Layer 4 of a small transformer language model trained on English Wikipedia (17 layers, counted from 0, width 64).
Take only the direct path to the model's output, skipping the later layers: a vector added to the residual stream pushes a token's score in proportion to its dot product with that token's output vector.

Output vectors of the tokens that the questions are about. A number n stands for n times 0.034.
" footballer": 12 9 6 25 17 24 22 7 -20 13 -7 14 -1 26 11 -7 5 -23 -33 5 -3 -14 -13 5 -11 1 16 -3 -27 -6 8 -16 -2 -14 13 21 -15 -26 29 17 11 16 -18 -16 -5 -9 13 8 1 -14 9 -3 10 4 4 14 -13 -5 -8 -10 -25 -28 13 -14
"other": 11 3 -3 32 -2 -1 36 -13 -9 7 17 -4 10 2 7 -6 6 -3 0 21 -17 -16 -1 -3 -13 0 -3 15 -8 -17 -29 -2 -13 -3 -21 14 -1 0 10 -4 -6 -16 -14 5 -2 -18 -8 15 -10 5 -8 14 20 20 -3 13 16 -7 -2 -27 -11 -6 15 16
" Oblast": 6 7 -1 15 22 -1 -9 -16 -23 22 2 -23 -2 26 -1 4 -8 9 -14 3 17 -28 -35 8 -4 -10 40 7 0 -5 -26 -4 -24 -2 6 14 9 -1 14 16 5 -3 7 -6 23 -23 18 9 2 -26 3 -19 20 0 3 4 -1 -3 13 -28 -9 -1 16 -12
" behalf": 21 -2 13 20 -5 -2 16 -7 -18 30 3 -18 2 -9 14 -19 2 16 -34 18 21 -7 -5 -24 -15 16 29 1 -22 -10 -53 -7 5 -17 4 -1 17 -24 4 11 -8 22 -13 -22 0 0 -13 13 7 -2 2 -23 22 15 2 34 13 19 6 -7 -12 -11 11 -23
" needed": 5 9 -9 25 7 -14 -7 -26 -11 -13 -3 15 -2 -7 1 -1 -14 22 -13 -25 5 -9 -9 19 1 7 1 6 -14 -1 -8 -4 -11 -2 18 4 7 -15 15 -1 -1 10 -10 12 15 3 -7 26 -14 -18 -5 -24 12 19 -5 31 7 13 5 0 6 -4 1 -22
"s": -5 3 3 -11 14 0 -9 -10 6 13 -10 9 18 -18 -11 18 -3 4 2 1 -5 2 11 8 4 4 -22 2 8 33 10 16 10 10 -11 -13 -24 2 -14 -21 -9 12 -7 -5 -3 -11 0 -20 10 11 -5 18 -13 -7 -16 15 -18 -12 12 0 11 -1 11 2
"Population": 19 3 -11 3 18 3 -5 8 -20 27 -25 -36 -1 16 -2 -22 -4 11 -1 19 -10 -29 -9 -1 -9 1 26 -10 -9 -6 -6 6 -8 -7 10 -4 38 2 21 -7 0 8 -1 -8 33 -20 -15 0 17 -30 1 -15 7 10 2 11 -16 9 -21 7 26 -8 25 -13
"IUCN": 30 -16 -8 9 -18 8 -16 -8 -43 2 -24 -2 -11 29 9 4 14 -38 -9 19 -5 -30 -10 13 1 36 46 12 -19 11 -35 -12 -4 1 14 9 47 -25 2 2 -31 18 2 18 15 -13 36 18 -26 -14 -37 -17 13 9 -11 14 3 40 0 -4 -1 -20 37 -35
"idae": 1 1 0 13 19 7 10 -17 -45 -4 -13 -42 -12 37 4 1 0 -37 -11 24 25 -38 -6 -16 -8 5 10 -9 7 15 -27 -12 -1 -12 19 17 15 -3 27 42 22 29 -19 2 15 -13 -2 7 13 -12 -16 -1 8 3 1 17 -10 10 26 -33 0 -23 6 -16
"election": 16 -20 23 19 10 18 -3 -25 -14 25 -13 -20 2 -6 -5 -24 -3 7 -16 -8 6 -26 -17 1 -14 0 34 -6 -1 1 -8 -29 -17 -26 27 16 23 -11 6 -11 2 5 -2 -2 -26 -9 -4 12 18 8 14 -7 22 23 17 29 -18 24 -11 -13 -10 -10 18 13
"honorary": 17 11 5 2 12 16 -2 -18 -12 7 6 -11 7 3 -2 -33 -12 -39 -20 10 -3 -34 -21 15 -6 10 20 29 -4 -7 -1 -9 -25 -19 11 13 -8 -1 17 19 -8 11 -4 4 33 17 -12 10 16 -6 -3 4 10 3 20 38 11 18 -22 -34 -22 -24 22 -24
"pen": 2 -10 -7 -4 9 -2 -8 1 25 1 -6 1 7 32 -13 -10 -8 -1 -2 -4 -4 -23 7 -14 5 4 4 -6 -4 18 0 -16 6 -5 9 6 -7 -19 5 7 -11 -6 -9 14 -7 -17 9 20 13 -3 -3 -6 3 13 -11 4 -5 26 11 1 11 -11 -12 -1
"ili": 1 -4 -3 10 -11 15 5 0 -5 -18 0 2 -10 6 -19 3 14 -14 -16 9 15 -26 -9 5 11 5 13 12 -19 -12 -11 -17 -2 6 12 30 -6 -27 13 12 -11 2 2 -3 12 -21 -6 4 -13 -1 -3 6 11 33 -8 6 -7 31 -9 3 11 -14 9 -8
" pm": 16 10 -21 18 10 1 -1 -7 2 8 7 -12 4 14 3 -21 -15 -16 -21 -19 1 -21 -25 4 6 3 36 2 -26 6 -3 3 11 -27 -6 -12 25 -19 18 19 9 4 -3 19 0 6 15 -2 -2 -16 -17 -3 30 6 9 -1 -11 34 2 -2 4 -18 -13 -5
"toria": 2 -15 5 0 28 -29 7 -2 -24 4 17 8 -5 -7 -2 -7 -23 -23 -19 22 17 -25 -22 11 -16 4 43 10 -15 5 -12 -37 14 9 25 -2 2 -14 21 33 -11 -9 -7 12 8 -8 -1 17 28 -10 5 -6 12 9 1 -1 5 17 1 0 -7 -11 -24 -4
" Абы": 44 28 -20 87 39 21 32 -59 -74 27 17 -37 3 56 -5 -21 23 -22 -84 -7 27 -95 -73 -26 -30 57 70 14 -52 0 -74 -46 14 -65 8 29 90 -21 55 18 19 39 -44 22 36 -19 0 60 17 -66 -10 -75 55 33 33 66 7 71 -47 -42 10 -51 -2 -59
"itude": 0 -2 8 20 0 -6 23 -12 -3 30 -7 3 -24 -9 7 0 -8 -15 -1 11 16 -28 2 -7 -26 0 43 0 -5 -3 -18 2 7 -38 22 3 20 -8 20 -1 -5 14 -7 -5 10 -24 -9 21 -5 4 -26 -12 32 21 -1 -5 -11 12 -5 -20 14 1 -2 -11
"\"": -2 -12 6 13 -21 10 4 17 -23 -14 1 -20 23 3 -9 7 0 -10 -9 13 -23 -5 2 -7 15 24 11 -31 -28 8 1 -16 -5 18 6 -8 10 16 12 -5 21 15 -20 5 -7 6 3 5 -8 14 3 -23 24 4 -22 19 -1 -19 4 4 10 -5 -11 5
"Billboard": 27 10 -18 9 29 -8 -11 6 -5 -4 -12 -26 0 4 24 -8 12 -44 2 0 15 -30 1 -18 -27 28 23 7 -30 9 4 -10 7 1 -3 0 31 9 25 1 5 7 0 29 -11 -6 7 20 14 -23 0 -14 17 -13 11 6 5 14 -23 -3 6 -31 -5 -42
" Rosewall": 37 22 -24 83 33 15 29 -37 -44 24 12 -29 -7 59 0 -19 15 -16 -68 -5 25 -84 -62 -32 -27 51 39 16 -40 -2 -57 -44 7 -50 7 19 66 -15 36 17 17 32 -37 21 30 -12 6 46 23 -58 -9 -52 39 29 25 56 -3 54 -50 -32 10 -48 5 -41
" include": 8 2 -3 26 9 -6 4 12 -33 -2 -3 -9 -15 -3 0 14 -7 12 -14 -4 13 -5 -4 -14 -6 12 -10 -1 17 0 -19 12 12 -3 0 -13 3 -13 16 7 13 -2 -10 1 25 7 -18 3 10 -7 14 -16 19 -6 5 14 -14 8 -18 -5 0 -15 8 -9
"round": 8 18 1 25 -11 -12 12 10 -9 -6 -17 6 -9 5 1 9 -4 -19 -14 3 -25 -21 7 -21 -17 -2 38 -2 10 -5 -3 -13 -16 -27 0 27 26 18 4 -11 -3 -6 12 1 -9 3 -4 27 11 -18 4 -11 11 16 7 -7 5 19 -24 -16 3 -5 7 13
"ophytes": 17 9 -17 12 12 -9 5 -6 -35 12 -32 7 -30 19 -8 5 -21 -30 -29 11 13 -36 -24 -12 24 5 43 -7 -47 40 -28 -3 2 11 11 23 28 1 35 19 -10 13 -43 -7 41 -18 -5 -12 -2 -8 8 -24 43 -2 13 4 -1 31 -14 -27 32 -17 3 6
" families": 14 -5 19 8 7 -8 10 -15 -21 4 -12 -18 -13 20 3 15 -24 -5 -14 -2 -4 -2 -2 6 -1 8 9 -2 -6 8 -9 -2 -12 0 22 -7 15 -27 26 2 2 15 -6 -16 8 -19 5 0 2 -18 -11 -1 11 1 3 23 -8 2 8 -5 8 -7 17 -4
" Genre": 20 -1 -10 21 19 6 29 -4 -14 15 1 -15 -28 -11 -1 -6 11 -11 5 5 17 -28 -24 -1 -4 10 21 -4 -10 4 -13 13 1 -16 13 -11 -8 19 6 3 17 8 -24 8 -7 -24 20 -16 43 -20 9 -23 7 -7 -4 23 5 33 -6 4 -10 -12 -17 -25
" Starring": 17 -8 -2 20 36 12 13 5 -31 -3 -18 -9 -24 1 0 -9 -20 17 -1 -5 22 -24 -23 -13 -1 21 4 14 -9 9 -2 -3 -30 -20 17 1 21 3 3 16 18 25 -28 9 -10 1 -1 12 19 -26 28 -21 24 -15 -12 38 8 14 -37 -11 -12 -18 7 -9
"ance": 6 2 25 2 -12 -14 8 -5 -10 38 0 -19 -1 -17 5 2 -9 2 -7 8 6 -11 -13 -9 -16 20 1 -2 8 -4 -19 -9 -14 10 -17 -10 -16 19 9 -2 1 9 -23 19 5 -17 21 9 14 1 -3 8 9 34 -17 -12 17 -1 -3 9 4 -29 17 -6
"pit": 3 8 -10 3 11 4 -1 -7 8 4 -30 9 20 -7 -19 -2 9 -13 -12 -2 12 -28 -4 11 1 -13 13 8 -18 3 -16 -11 -7 0 9 4 25 -11 7 11 9 1 -12 15 -7 -15 -2 28 3 -12 2 -8 7 29 -12 16 -22 29 12 -7 18 -14 -9 -21
"rough": 6 5 -17 2 -3 -22 27 -1 11 9 7 -19 -11 14 -15 5 7 -14 -10 -13 -8 -23 -4 26 -31 0 5 3 12 -2 -15 -5 -8 -26 -4 9 -3 14 8 -1 -1 -15 3 22 1 5 -2 34 6 -13 -7 1 25 6 18 12 2 13 -8 -23 8 -13 8 3
"ible": 1 -15 -10 17 -26 -25 6 -16 -23 13 12 -7 -2 -4 -1 -3 -1 -7 -6 -4 22 -21 -17 -21 16 -10 27 15 3 -28 -19 -19 -2 5 17 19 6 12 16 7 14 4 -20 25 1 -25 8 19 1 -12 -26 26 21 21 -7 19 9 6 -7 1 18 -26 10 -7

Each question shows what one neuron of this layer's MLP adds at an activation of 1. A number n stands for n times 0.0051.

n20: 13 -5 21 20 -35 0 -7 20 19 11 -11 19 -71 -46 14 16 -8 7 -2 -48 6 -12 40 -29 -29 13 -30 -16 23 3 2 34 22 -22 -24 -50 -5 -13 12 35 9 -10 -6 -22 54 5 3 23 22 4 17 -48 -35 -4 -50 -65 22 -6 -31 11 -37 -13 27 -4
Which of these tokens does it push up most? " include"

n223: 3 11 -13 -14 14 12 -8 -3 3 15 18 13 -12 -3 5 7 11 2 12 28 5 -34 11 19 -7 7 -21 -8 -19 30 -11 -10 -28 0 -10 8 -4 24 -37 22 -41 11 18 20 11 -24 7 26 -8 -12 -6 21 14 16 7 18 -42 -7 6 -14 12 21 13 -5
Pushed down most: " include"

n11: -12 18 1 -33 -2 -17 25 6 -2 14 11 -28 -54 -33 -24 46 -17 16 -33 -19 -38 -4 -7 39 -31 22 -45 17 20 11 -30 5 6 7 5 23 -21 13 -17 80 9 12 39 -11 36 26 4 9 20 -35 -25 -22 24 -4 25 38 30 11 30 1 43 -12 -14 -24
Which two tokens does it push up most, strongest first? "rough", " Абы"

n202: -6 -22 6 -7 -33 12 -5 1 12 -15 -43 -12 -8 -19 -1 -17 -17 17 11 12 -11 -12 -5 24 -5 7 -14 36 -8 -2 -5 -25 14 -13 -32 9 5 15 32 28 11 18 25 22 -20 -23 25 9 -4 -24 17 -13 -16 11 -27 27 -30 -8 21 -8 -7 3 -14 -12
Which of these tokens does it push up most? "pit"

n40: -22 -15 27 11 1 9 -7 -19 7 -29 29 -17 43 1 34 27 -19 12 15 45 -31 4 -1 25 31 -17 -1 8 4 29 6 16 -15 -9 -46 -45 5 0 33 18 30 13 -12 -13 -1 -10 -22 -18 -23 14 6 -26 4 -15 19 12 -6 -6 7 21 -23 17 27 5
Which of these tokens does it push up most? "\""

n191: -21 -3 35 -16 32 -12 -6 -2 -12 -26 -15 -14 47 14 -2 -35 23 -30 -17 28 2 26 -51 23 -10 42 10 11 -43 4 -13 -25 7 -16 25 -5 42 -4 45 21 7 8 -12 -33 29 6 -39 4 -10 0 -12 -10 37 -28 9 -3 9 -22 -2 -14 11 28 -31 -38
Which two tokens does it push up most, strongest first? " Абы", " Rosewall"

n248: -1 -16 23 7 -23 -3 11 3 -11 40 33 -11 22 18 -6 -26 12 -3 12 7 -7 0 28 3 1 -14 -14 -16 -18 13 -5 -2 -8 18 -1 -40 1 -21 -5 8 21 2 1 7 19 -11 -5 12 6 18 -12 -10 10 20 -15 3 -8 -54 14 4 -9 21 -1 11
Which of these tokens does it push up most? "\""

n3: 34 11 0 23 -6 4 -26 5 -24 9 9 -20 23 -8 17 7 -28 -2 -9 -4 27 15 -4 8 -21 28 2 7 13 -20 -25 -1 8 29 -5 -14 1 20 5 -1 -14 -16 20 0 -17 -36 24 -12 6 9 22 -25 -6 -23 -32 -1 -1 -6 26 -27 -10 20 14 30
Which of these tokens does it push up most? " Oblast"

n152: 28 -1 28 -21 -4 26 14 -15 38 -21 -35 -18 26 19 11 -23 -12 -15 -6 -11 -24 33 -39 -7 -1 4 8 7 -18 -6 5 31 -2 -1 -16 8 -7 -17 10 17 -24 18 -20 -8 -1 -12 9 6 2 -3 2 -5 0 -4 -4 -42 -7 7 -23 -26 -4 27 26 -3
Pushed down most: "ible"

n255: 3 3 3 3 3 3 3 4 4 3 3 3 3 3 3 3 3 3 3 4 3 3 4 3 3 4 3 3 3 3 3 3 3 3 3 3 3 3 4 4 3 3 3 3 3 4 3 3 3 3 4 3 4 3 3 3 3 3 3 3 3 3 3 3
Pushed down most: "ible"

n159: 2 19 0 17 -13 -21 -5 -11 21 -1 3 -5 8 26 -21 -33 -4 3 27 32 -3 -45 5 -3 -25 -9 -10 14 -23 29 -11 -32 -36 -32 1 21 -25 35 6 39 0 -19 16 44 -13 -2 24 -2 16 0 9 0 1 33 12 14 -14 11 2 -9 30 21 23 -6
Pushed down most: " include"

n178: -11 11 11 -21 -7 13 19 9 -2 -28 -39 9 -17 -7 -17 17 -13 25 11 25 9 -25 -8 -13 -5 -26 0 45 -15 -19 -19 17 -9 26 16 -1 -8 -49 12 -34 -2 -2 26 3 2 7 -6 7 -16 13 4 20 -25 -30 15 1 28 24 35 14 -11 -67 18 7
Which of these tokens does it push up most? "ili"

n87: 31 26 38 28 -34 22 -24 -9 -44 0 -3 -11 -7 15 -22 -2 -25 1 36 24 -17 -24 25 -12 10 18 -33 -1 -60 -41 -51 41 -20 1 -24 22 30 12 0 -12 -28 -49 -2 4 18 -11 14 -22 24 -21 -5 25 14 17 -25 0 0 -23 4 -26 -13 5 -15 33
Which of these tokens does it push up most? "other"

n166: -3 -27 20 9 -26 5 25 -9 -5 -4 3 2 -4 -27 -17 -8 -34 -5 12 -28 -8 -50 -11 -18 12 9 2 -9 0 5 37 5 3 12 7 -26 -2 6 0 0 5 6 7 18 -8 -2 1 12 -17 14 -11 -31 3 -11 -9 22 4 -2 -8 30 6 15 -9 25
Which of these tokens does it push up most? "\""

n50: -10 -6 18 0 0 -4 3 -2 -7 5 0 8 10 22 -1 9 9 -4 -6 9 2 -13 3 -6 -2 0 8 -14 -4 -9 7 8 5 20 10 -6 4 11 11 -8 6 -5 -11 -1 2 9 -7 23 -9 18 2 0 14 3 10 -4 -7 -10 -11 -5 3 8 -3 5
Pushed down most: " Genre"

n205: -14 -4 -3 21 32 1 -8 12 -14 -1 -9 15 6 -25 -2 -19 -20 4 -10 4 10 -7 26 -11 -13 -1 -18 -27 14 27 13 -30 -17 -23 28 13 -34 19 -6 -14 2 -15 -13 -20 -3 8 -8 18 -5 -18 3 6 16 21 13 22 -8 -13 -9 28 -7 -3 34 33
Which two tokens does it push up most, strongest first? "election", " Starring"

n249: -33 1 28 2 12 -20 -18 -8 -19 0 3 16 22 -14 14 19 -19 45 -13 -6 -11 12 3 -33 17 -9 1 18 -32 27 -4 26 -25 15 -34 -23 23 -4 18 8 9 2 -19 27 -21 20 41 -4 3 25 -29 -7 -30 -3 36 -3 -10 14 -7 -27 -3 23 -21 9
Pushed down most: "ili"

n1: -11 -41 4 15 -4 22 14 -14 -4 50 12 9 18 -2 7 -49 29 13 16 -3 10 56 46 15 -47 9 6 0 -40 2 -6 18 21 23 -23 -3 -2 -22 20 -4 5 38 -27 7 4 -19 2 -9 -8 -37 -9 -26 -10 -28 -28 -11 -18 14 11 -26 2 -10 -36 22
Which of these tokens does it push up most? " behalf"

n125: -19 11 31 -2 57 -39 -35 -4 -8 4 -4 8 -25 14 -8 -27 1 12 -15 7 8 -3 -15 14 -3 -26 12 -15 13 -23 0 17 -25 -21 -45 16 -5 -43 36 21 5 -19 15 15 -7 21 33 11 3 23 20 -20 -20 12 1 -30 29 8 55 -38 0 7 -14 -4
Which of these tokens does it push up most? " Oblast"

n188: 14 15 9 -10 -8 -18 21 -6 12 4 -2 23 22 -8 -8 -10 -2 15 4 -16 5 -22 6 -22 -9 -10 5 -10 -18 9 -19 2 -6 26 -8 3 12 -18 4 -4 27 15 -10 9 6 22 23 -3 7 18 -29 -6 -1 6 15 -13 9 18 0 -8 -9 12 24 45
Which of these tokens does it push up most? "ophytes"

n51: 8 28 -30 12 9 27 -14 -18 -3 -21 -15 18 -24 -19 3 -7 10 1 -1 -27 10 18 -3 19 -1 -12 7 3 -22 -31 -34 18 14 14 9 51 -2 6 16 14 14 9 -18 14 10 -3 -15 23 -13 -15 -10 7 20 18 -10 19 10 -28 29 12 9 59 -4 11
Which two tokens does it push up most, strongest first? " needed", " Абы"

n183: 20 9 -38 -26 -40 -9 8 0 -12 12 6 -39 3 21 26 -4 -5 -9 -20 -55 10 -23 -15 0 -16 8 9 5 -4 6 -23 10 27 30 -15 3 -4 31 12 -15 -26 -25 0 17 16 -3 14 -31 -8 -26 0 6 -5 7 -27 21 2 -44 14 19 38 23 10 -29
Pushed down most: "election"

n80: 30 32 -20 -16 -41 30 22 -40 -23 17 15 -21 8 6 25 21 22 -3 -6 3 -11 28 -5 48 38 10 -12 5 -18 -16 -6 -15 15 -8 61 1 -49 -22 -29 5 20 26 -44 7 0 5 -17 1 11 -12 13 32 -10 4 10 -2 -2 7 -28 -44 -3 -19 -10 -8
Pushed down most: "round"

n56: -12 -17 13 -6 3 2 -1 -5 -3 -4 -1 8 8 -18 7 -8 -10 9 7 4 -11 -12 5 -7 -5 -11 22 6 -3 3 -6 -20 -12 -3 -4 -5 -1 14 5 20 9 -1 7 11 -3 -14 -5 8 -2 7 -4 -3 -6 18 -22 0 -22 -2 -7 -2 0 -14 -4 -2
Pushed down most: " include"

n16: 8 28 13 2 -20 11 -15 -20 8 11 11 -41 23 -7 15 -7 14 -6 4 -7 11 12 25 -8 -14 37 -5 -3 40 13 -6 -5 -7 2 -20 -19 0 17 1 7 1 -6 -9 7 26 -21 20 3 12 10 10 -4 11 14 -29 -1 7 -48 -16 -23 9 17 23 -12
Which of these tokens does it push up most? "ance"

n12: -24 -19 7 7 -4 3 -3 14 -1 -32 12 -19 -19 -18 -8 45 -10 6 0 -26 7 10 -12 24 21 -7 35 -9 25 12 -6 12 -2 8 12 -9 26 12 40 7 -12 3 8 -10 16 6 7 6 -17 14 -5 -20 -7 -18 -16 23 20 34 12 -7 -14 8 19 -31
Pushed down most: "other"

n147: 17 14 -43 -9 40 10 2 -1 40 -7 12 -25 2 -1 26 21 -30 -22 -29 34 6 16 22 1 31 22 6 22 32 14 51 0 -2 -41 24 -9 -7 -58 7 10 5 -30 -9 21 -32 49 1 -47 -4 45 -8 -14 30 15 9 6 -21 28 -12 -26 24 5 -29 -5
Which of these tokens does it push up most? " pm"

n46: 33 35 -11 58 -18 25 -2 8 -13 2 13 7 -35 -49 -25 -63 20 14 12 -5 -4 -4 14 -11 -11 -8 -28 11 -36 -21 -44 12 -2 29 -39 49 37 28 -35 -14 -16 15 -17 9 9 -5 -4 -2 42 3 28 37 11 18 -27 -7 -3 -4 -10 8 1 -23 -12 10
Pushed down most: " families"

n186: -9 -17 -20 9 -20 0 28 4 30 -34 17 24 -6 -13 -7 21 16 18 -10 -22 -6 -21 -10 14 2 -6 -4 6 -9 -18 3 -12 -19 2 -12 17 -12 -6 5 2 12 -13 3 -1 13 -4 20 2 1 2 -15 2 5 13 -16 -8 6 29 -1 25 -3 -17 1 33
Which of these tokens does it push up most? "ili"

n96: 15 -19 -19 -22 31 15 5 -30 -10 8 -21 7 3 20 -44 45 21 25 -4 41 32 -11 -32 18 13 -57 5 9 1 -15 3 -29 -32 0 -16 -5 18 -26 38 -51 6 -2 -7 27 4 40 6 -5 -12 26 -16 65 4 -35 12 -2 -13 -8 -32 44 16 -29 0 0
Which of these tokens does it push up most? "ible"

n225: 10 -4 -15 -21 4 23 6 -17 16 -9 2 -8 -6 -4 4 -22 -17 2 23 0 1 18 15 11 16 -9 -15 11 3 -10 -16 7 -9 2 18 8 10 -9 -44 -9 13 0 -15 18 -28 5 -1 28 -9 2 -1 -3 -15 25 -27 5 0 30 16 14 -1 -41 -29 4
Which of these tokens does it push up most? "pit"

n250: 5 -2 -4 5 13 6 -4 13 -5 27 -17 -3 2 35 17 -17 49 -14 -9 9 22 8 -30 -23 -19 -16 31 -9 10 23 -16 -28 25 -1 -7 2 18 21 -12 -4 -18 24 24 -22 -22 6 12 -14 33 -12 -1 -2 2 -42 6 -17 21 -1 -39 1 9 9 13 -33
Pushed down most: " needed"

n164: -9 8 0 -12 48 0 -31 36 29 13 -10 -26 -14 19 -10 -14 -36 15 4 15 11 -16 0 -4 15 -10 29 -18 22 7 8 13 -9 -10 11 -5 19 -9 -32 -35 5 14 -8 -21 24 -12 9 0 11 -23 5 9 16 -1 -6 8 5 -7 30 32 -6 12 9 -6
Which two tokens does it push up most, strongest first? "Population", " Oblast"

n97: -31 11 7 17 -14 11 29 -20 22 -9 10 33 -8 -35 -23 3 38 0 -28 34 6 -22 45 -44 -11 7 -15 -16 10 28 15 13 -9 4 3 15 -6 16 28 9 -35 -24 6 3 -13 15 15 13 -27 -5 -1 -6 -2 -35 24 -13 9 23 3 -5 -8 -11 0 -6
Pushed down most: "Population"

n91: -1 -13 24 14 -41 11 6 -15 23 18 21 -14 7 -52 -5 -24 -19 -2 29 -13 2 -13 42 -41 -5 -33 -12 6 -1 12 26 -1 -26 22 -6 -12 10 -18 20 -10 25 -3 23 -8 14 -35 20 -7 17 7 7 25 -14 21 4 -19 -4 -28 7 8 1 -25 11 2
Which of these tokens does it push up most? "ance"

n48: -12 -8 8 -9 -15 -19 -19 -7 -33 4 13 11 -2 30 14 8 0 3 -2 -9 21 5 24 -12 -39 17 7 -9 -30 15 30 -18 35 -25 16 -18 -2 -3 -7 0 -18 -24 -24 -22 10 9 -29 -7 23 7 -26 20 -13 30 -12 -4 3 9 15 23 16 4 6 -16
Which two tokens does it push up most, strongest first? "toria", "itude"

n53: 12 -11 1 -6 6 -6 -27 9 11 6 -58 17 19 -5 -27 -40 21 -18 -10 32 -2 4 16 -51 20 -17 19 -6 -30 37 31 -29 27 4 19 -24 -44 -46 -7 -38 -8 9 -11 34 3 -8 3 42 2 3 -16 11 -24 -6 -4 -18 -11 9 11 -16 -8 21 2 17
Which of these tokens does it push up most? "pen"

n199: -35 -19 31 -11 6 25 6 5 -5 -16 9 -4 11 -36 -25 -14 0 -5 7 -22 -2 -12 -4 6 2 -17 -3 22 3 10 -7 3 1 -20 -33 -13 6 -42 14 -1 12 16 7 -6 8 21 -7 0 -12 24 -15 25 7 -3 6 27 26 -4 6 12 -17 -3 -2 -9
Which of these tokens does it push up most? "honorary"

n17: 31 -1 2 -7 6 10 -8 -30 -28 -4 6 -23 -6 17 -4 12 18 24 -11 22 -10 -20 -14 -1 -5 -11 -9 5 6 1 -2 -1 -27 5 -25 34 40 -5 21 -31 -12 -19 -13 -15 26 33 10 7 3 10 10 14 15 35 18 -8 28 -40 -18 7 19 -4 9 20
Which of these tokens does it push up most? " Абы"

n193: -14 -22 3 3 13 -25 2 -36 1 5 31 31 10 -19 -16 19 -6 18 -18 -10 10 -24 -6 -2 -1 -45 1 9 -2 -15 13 -10 -18 30 21 -29 -9 2 27 -6 18 -23 -18 39 -1 -3 29 5 0 8 4 5 27 7 -6 -1 -7 26 2 29 14 -6 15 11
Which of these tokens does it push up most? "ible"